Layer 4 of a small transformer language model trained on English Wikipedia (11 layers, counted from 0, width 64).
A neuron adds its activation times its output weights to the MLP's output. To switch it off is to set its activation to zero at one token and run the rest of the model.

Output weights of the MLP neurons that the questions are about. A number n stands for (n - 500) times 0.0025.
n6: 323 365 343 342 441 501 453 628 303 531 493 428 609 387 458 453 571 423 479 460 331 475 373 517 647 385 417 544 382 233 487 472 533 562 324 495 506 320 528 662 652 497 676 602 751 473 531 490 690 531 557 372 557 636 674 572 584 393 731 474 558 501 472 661
n7: 452 606 496 379 479 857 393 386 502 612 701 577 605 565 695 393 560 330 408 352 587 512 394 508 399 453 198 534 251 535 516 476 361 636 599 617 573 585 398 607 235 260 651 420 385 751 267 611 543 499 478 406 673 566 393 484 586 595 435 682 544 578 503 414
n9: 636 564 669 403 517 532 366 721 384 607 444 562 381 424 583 539 335 496 331 536 436 564 722 582 464 481 526 347 386 392 512 699 556 413 383 377 602 346 398 511 625 627 502 331 582 346 250 453 584 350 563 387 583 495 437 586 726 566 583 377 624 447 390 714
n11: 395 598 444 326 388 583 494 378 427 434 606 629 417 700 556 472 332 292 331 554 544 411 478 652 446 439 436 630 506 544 582 595 651 488 527 717 405 638 541 281 454 400 742 297 743 483 619 369 393 431 609 238 320 428 404 429 398 590 687 494 639 455 185 599
n16: 434 527 427 614 509 499 572 447 597 505 438 616 538 394 532 322 372 411 567 578 503 530 558 574 184 436 580 466 470 839 509 447 534 433 423 396 502 477 278 729 458 566 499 504 554 414 439 495 324 496 403 386 483 632 532 506 664 540 415 536 300 380 471 656
n26: 652 461 629 396 557 568 372 262 398 708 196 280 377 785 556 457 495 535 599 416 250 696 806 499 225 470 560 620 572 572 526 632 729 490 368 167 473 376 410 602 244 428 561 381 199 591 745 764 433 580 348 142 396 558 153 635 558 723 654 831 563 475 358 484
n30: 553 645 556 443 643 680 710 651 575 480 465 355 232 415 421 454 494 200 533 318 524 524 352 335 548 574 548 566 490 450 528 433 534 695 314 664 577 747 446 401 583 711 400 549 584 600 654 458 453 218 471 602 402 348 524 309 684 548 553 411 538 401 442 529
n53: 669 390 467 462 659 703 593 425 418 516 495 568 635 547 299 464 350 165 703 613 556 372 366 481 746 503 335 484 483 502 534 415 515 717 658 529 678 472 536 436 711 458 510 449 594 394 552 400 561 974 216 460 519 311 416 621 689 719 415 437 354 560 469 445
n108: 385 707 546 491 607 412 515 487 601 626 318 444 731 486 553 474 418 617 537 345 346 428 369 520 330 639 495 575 557 592 548 616 513 347 687 456 344 648 413 626 517 466 573 653 565 494 687 639 532 434 733 447 436 500 330 398 576 213 287 660 488 750 532 643
n114: 316 543 549 617 497 455 537 337 509 430 529 348 494 587 497 672 549 527 355 557 690 379 440 591 459 41 504 525 610 420 634 352 336 621 526 466 276 919 582 495 248 332 367 627 530 397 587 430 412 544 724 496 731 486 335 904 356 579 374 467 598 741 687 736
n121: 565 442 494 476 434 271 451 748 479 380 423 470 430 570 658 508 516 507 459 607 562 747 397 463 520 711 549 398 407 113 355 317 705 733 393 594 429 261 489 747 627 396 319 423 263 336 617 664 619 667 278 478 626 593 547 618 617 576 303 633 520 519 575 385
n124: 648 546 578 800 566 324 400 474 458 588 333 510 507 626 449 262 473 789 317 179 709 764 414 130 449 382 385 363 351 346 555 217 240 410 143 424 429 261 302 292 635 375 386 722 361 395 504 377 411 606 473 614 458 519 453 369 524 553 654 508 521 552 373 449
n146: 535 745 696 611 570 547 605 612 582 326 468 577 619 324 661 485 482 509 514 561 598 373 552 390 583 608 533 654 400 386 588 520 462 555 713 483 413 669 527 387 689 491 461 651 568 383 573 545 406 357 705 436 445 393 550 540 515 621 528 841 393 783 369 681
n175: 505 291 466 318 454 642 438 489 440 584 352 397 765 422 522 307 497 307 437 409 574 410 702 436 568 519 465 388 556 441 636 605 679 598 487 495 518 376 531 410 369 298 432 556 333 614 664 465 465 625 435 502 416 682 489 384 677 635 392 614 366 666 259 554
n176: 389 473 400 712 572 396 627 431 487 528 573 596 629 296 532 395 508 445 505 366 475 335 517 506 685 466 388 454 629 331 487 361 270 544 541 533 697 500 462 630 388 199 547 596 512 575 656 510 363 551 526 463 347 601 789 377 435 477 404 468 450 497 754 543
n184: 382 431 660 289 482 338 472 840 277 408 222 214 356 635 384 528 479 552 699 194 595 507 648 476 522 339 336 327 211 751 496 159 466 372 465 466 491 671 464 246 215 416 191 392 457 660 558 691 487 404 623 607 349 497 327 384 605 384 538 487 510 711 305 630

Each question names a token from some text and the token that comes next. It shows the activations a of the neurons there, in the order above. A number n stands for (n - 500) times 0.048.

Then comes g, the gradient of the next token's log-probability with respect to the MLP's output, scaled to length 1. A neuron's effect is roughly proportional to its activation times (output weights . g). A number n stands for (n - 500) times 0.0011.

"2", then " of"
a: 499 504 495 498 502 497 494 504 500 498 493 505 498 533 484 498
g: 558 426 403 628 351 557 441 640 608 611 422 443 708 440 414 591 397 558 503 544 453 751 344 342 338 631 399 415 444 721 439 508 529 527 312 479 472 511 709 503 297 545 491 389 304 509 557 375 564 626 579 378 381 577 415 452 643 559 481 765 441 534 321 551
Switching off which neuron hurts the next token most? n175

" &", then " World"
a: 490 503 496 490 510 503 505 500 485 495 500 507 455 497 501 512
g: 405 560 407 416 687 696 599 559 601 483 568 490 500 642 265 344 624 555 435 787 669 476 432 452 344 351 402 444 575 539 488 514 558 479 570 899 419 487 487 404 482 598 429 531 587 345 566 452 427 575 322 319 438 396 437 558 398 668 557 482 580 540 460 460
Switching off which neuron hurts the next token most? n108

" |", then " August"
a: 500 499 504 510 598 501 514 501 473 501 505 485 499 502 506 492
g: 425 500 451 560 352 687 311 457 450 616 624 495 623 506 424 560 488 396 355 627 689 430 247 534 595 419 538 356 489 596 470 471 507 560 522 605 404 653 746 524 665 523 578 456 547 582 445 632 507 566 500 236 606 554 537 302 406 623 711 415 361 461 330 317
Which two neurons, each switched off alone, lower its probability most, in order? n108, n11

" in", then " "
a: 505 498 518 524 549 509 503 500 500 502 482 498 488 503 494 503
g: 515 392 590 367 428 611 474 490 549 504 612 593 516 562 520 483 514 366 452 635 473 348 440 383 605 327 464 287 565 641 500 477 429 485 686 738 419 529 741 367 642 650 472 475 477 527 669 376 667 461 573 362 359 617 487 357 758 569 668 374 615 664 563 381
Switching off which neuron hurts the next token most? n11

"aster", then "ly"
a: 500 501 502 500 496 503 522 491 517 500 503 500 504 500 500 498
g: 481 436 519 540 536 478 533 462 322 557 569 343 445 520 437 289 580 329 413 481 237 278 514 528 463 513 330 570 644 531 561 422 430 620 408 585 797 357 526 575 757 490 504 393 483 722 484 363 515 400 435 416 608 491 457 257 451 510 662 516 396 463 696 499
Which neuron, switched off, raises the next token's probability most? n108

" using", then " it"
a: 398 497 496 501 517 509 504 502 496 493 467 498 500 496 499 504
g: 369 668 731 629 525 599 531 424 456 630 545 506 478 595 344 631 357 509 524 424 497 547 428 495 417 531 622 570 203 488 456 550 490 277 527 341 495 280 350 359 358 692 389 390 436 300 446 566 498 464 624 307 399 411 519 622 396 571 411 575 424 533 360 658
Which two neurons, each switched off alone, lower its probability most, in order? n6, n121

"om", then "as"
a: 503 515 503 498 496 497 514 480 499 499 498 510 502 496 514 499
g: 755 555 556 632 635 586 456 559 386 353 597 478 398 397 592 473 475 407 354 484 454 65 545 539 565 512 441 556 481 399 555 585 268 501 501 734 602 484 621 563 394 565 536 599 674 646 353 556 580 536 695 489 560 545 663 545 372 419 547 521 571 471 638 435
Switching off which neuron hurts the next token most? n176

"2", then " and"
a: 489 499 495 500 500 496 494 502 503 493 498 501 495 520 494 500
g: 540 351 379 467 419 428 384 511 493 446 378 469 709 391 531 655 465 412 331 326 398 632 362 467 379 671 433 393 419 582 475 506 577 509 246 551 461 423 629 705 438 373 635 418 225 633 539 341 585 430 401 413 394 517 522 538 632 504 407 710 433 621 308 500
Switching off which neuron hurts the next token most? n175

"inn", then "ati"
a: 496 503 497 505 496 503 507 488 501 492 507 504 503 495 511 498
g: 408 411 553 640 476 553 527 581 310 508 506 496 254 529 462 353 606 475 374 683 546 275 704 677 482 543 422 531 655 277 530 516 257 421 442 619 445 736 459 614 394 351 641 483 601 662 411 352 626 490 615 389 432 397 608 530 461 441 579 550 590 633 514 527
Which two neurons, each switched off alone, lower its probability most, in order? n176, n53

" In", then " addition"
a: 496 499 512 482 487 509 520 496 493 504 500 501 509 503 498 493
g: 463 529 454 581 595 457 545 686 472 317 365 507 481 451 574 517 557 403 425 677 560 589 526 493 401 581 433 395 575 249 496 589 612 200 348 467 583 409 328 482 498 249 422 391 520 438 350 385 700 541 497 682 677 488 388 368 459 579 614 393 484 243 472 589
Switching off which neuron hurts the next token most? n9

" ", then " |\n"
a: 499 500 501 506 504 503 500 503 464 504 502 523 494 495 495 505
g: 644 769 715 551 549 700 660 531 498 694 456 444 494 471 472 598 404 390 708 316 406 651 449 433 358 570 324 493 575 456 474 451 401 392 388 343 427 463 456 553 694 408 458 548 458 416 575 410 539 494 394 792 501 574 353 482 545 491 577 401 656 641 590 361
Switching off which neuron hurts the next token most? n124

"18", then "-"
a: 431 506 488 515 594 508 501 500 520 499 500 495 500 494 468 504
g: 481 625 438 546 369 568 592 721 531 424 569 423 474 605 537 641 563 559 561 416 571 399 637 552 615 376 617 480 528 542 658 344 258 413 513 692 603 672 320 562 476 521 383 522 395 376 495 714 508 504 646 555 297 208 456 411 400 313 552 448 331 443 377 481
Which neuron, switched off, raises the next token's probability most? n16

"–", then "20"
a: 499 500 491 501 500 505 530 502 495 497 493 483 505 496 476 483
g: 520 475 501 464 436 613 571 455 599 368 423 426 509 432 400 547 348 635 710 361 319 484 539 676 725 572 370 280 570 494 552 539 276 576 446 392 594 481 447 471 325 564 677 526 415 417 505 478 327 745 507 486 483 675 420 372 558 617 358 641 619 578 703 628
Which neuron, switched off, raises the next token's probability most? n176

" rank", then "ings"
a: 476 499 471 502 488 505 584 495 501 499 500 502 507 484 502 504
g: 375 471 690 607 459 560 554 575 537 439 297 480 469 578 466 349 438 353 431 746 578 181 565 462 434 574 357 582 695 375 278 441 468 569 422 661 560 463 697 616 564 562 353 455 457 599 418 531 371 517 588 576 533 545 533 277 379 404 545 282 495 494 614 586
Switching off which neuron hurts the next token most? n30

" on", then " Stage"
a: 492 497 506 544 500 506 492 505 495 504 499 501 499 500 500 493
g: 317 477 459 444 406 576 565 693 414 522 448 457 412 513 526 511 280 209 567 638 458 337 431 610 575 569 369 603 592 428 346 580 546 592 413 387 470 611 629 625 678 371 611 495 449 447 582 472 334 471 344 500 820 739 608 458 469 683 459 480 532 603 544 493
Switching off which neuron hurts the next token most? n11

"ending", then " in"
a: 417 500 509 499 507 511 512 496 506 511 485 499 506 499 469 497
g: 474 403 493 527 548 672 399 390 404 313 457 647 295 430 701 444 315 599 443 416 440 532 640 368 640 631 520 507 324 446 511 607 376 453 247 424 431 282 431 551 583 512 614 373 547 383 562 566 677 364 526 576 488 354 349 562 603 484 742 504 658 577 455 395
Switching off which neuron hurts the next token most? n176

" |", then " Oklahoma"
a: 498 499 495 538 625 504 500 492 461 503 473 492 493 497 506 510
g: 541 401 327 681 543 501 590 743 580 662 352 630 432 257 591 425 355 650 413 694 580 497 725 662 465 456 477 516 415 394 446 525 462 592 479 386 604 500 580 404 411 360 428 506 623 362 442 377 493 541 412 603 560 439 539 510 367 591 302 238 538 509 385 652
Which two neurons, each switched off alone, lower its probability most, in order? n16, n108

"enced", then " to"
a: 444 494 498 531 699 509 500 501 500 482 493 501 508 493 499 500
g: 449 598 649 624 530 506 602 447 557 545 736 499 544 523 562 694 662 582 384 451 713 456 563 536 601 477 557 365 410 468 504 553 482 582 448 527 772 562 276 577 470 580 653 801 734 482 511 621 543 510 478 503 439 384 519 441 542 399 589 377 226 374 498 666
Switching off which neuron hurts the next token most? n16

"-b", then "ed"
a: 507 500 480 492 495 506 514 492 506 501 505 502 495 497 514 501
g: 443 563 712 477 484 380 493 384 438 722 208 406 520 452 488 411 397 607 457 453 631 372 505 516 502 615 440 393 403 623 811 510 415 396 541 413 671 509 442 561 584 367 422 550 521 539 500 568 325 453 434 367 433 514 421 622 405 759 550 549 393 375 269 679
Which neuron, switched off, raises the next token's probability most? n9

" ", then "19"
a: 499 500 544 504 507 505 501 493 486 508 498 491 500 502 497 503
g: 604 368 563 565 525 467 471 393 549 515 381 244 558 604 483 549 478 553 575 383 613 360 583 538 666 630 603 281 619 605 459 588 410 463 619 682 543 428 318 455 452 762 620 300 525 258 649 548 488 483 522 522 605 546 366 426 431 547 644 266 374 574 533 658
Switching off which neuron hurts the next token most? n9

" second", then " ch"
a: 465 501 498 496 492 499 515 484 502 464 492 495 490 489 508 502
g: 573 311 555 488 606 549 381 411 610 466 402 426 258 718 390 519 431 571 534 447 229 576 394 463 583 605 575 609 577 578 531 573 455 469 394 544 273 639 331 448 653 492 397 473 462 471 582 427 752 389 299 348 508 602 620 530 575 540 358 552 378 278 540 394
Switching off which neuron hurts the next token most? n114

" Seattle", then "/"
a: 485 500 506 500 503 489 532 493 498 493 505 502 507 506 500 508
g: 484 508 663 600 510 589 631 736 620 391 373 505 505 610 501 462 413 394 370 337 491 510 258 303 500 264 629 749 466 532 567 460 383 538 555 496 628 442 621 638 450 431 346 429 361 702 652 358 511 577 336 431 584 480 553 572 589 462 549 480 272 400 463 603
Switching off which neuron hurts the next token most? n30

":", then " The"
a: 538 508 497 495 510 491 501 506 431 502 498 488 499 500 514 492
g: 362 453 497 453 508 512 607 539 506 762 718 596 547 543 344 540 410 440 285 373 537 302 374 418 625 604 557 658 474 437 451 430 609 568 666 323 501 619 504 510 465 531 320 446 450 213 587 456 360 380 619 520 294 387 488 482 325 510 421 426 446 681 340 535
Which neuron, switched off, raises the next token's probability most? n108

";", then " B"
a: 506 497 503 495 508 503 498 496 504 501 495 501 502 487 492 510
g: 494 390 611 449 382 494 615 402 430 663 585 273 430 635 491 341 410 437 557 479 560 497 434 669 489 408 527 565 426 675 494 353 573 440 425 271 630 653 300 528 468 386 497 636 455 691 448 468 446 467 553 524 565 484 563 401 591 459 75 607 290 506 555 549
Switching off which neuron hurts the next token most? n184

" Le", then "vel"
a: 497 500 500 496 501 503 514 499 495 501 498 505 500 500 511 497
g: 372 596 337 538 434 641 504 601 329 295 656 427 406 464 458 339 543 627 268 647 486 560 573 441 584 580 545 473 297 486 619 589 610 553 535 313 409 312 545 472 493 781 357 367 429 736 546 471 438 611 580 549 380 604 329 323 500 513 555 490 466 578 416 411
Which neuron, switched off, raises the next token's probability most? n176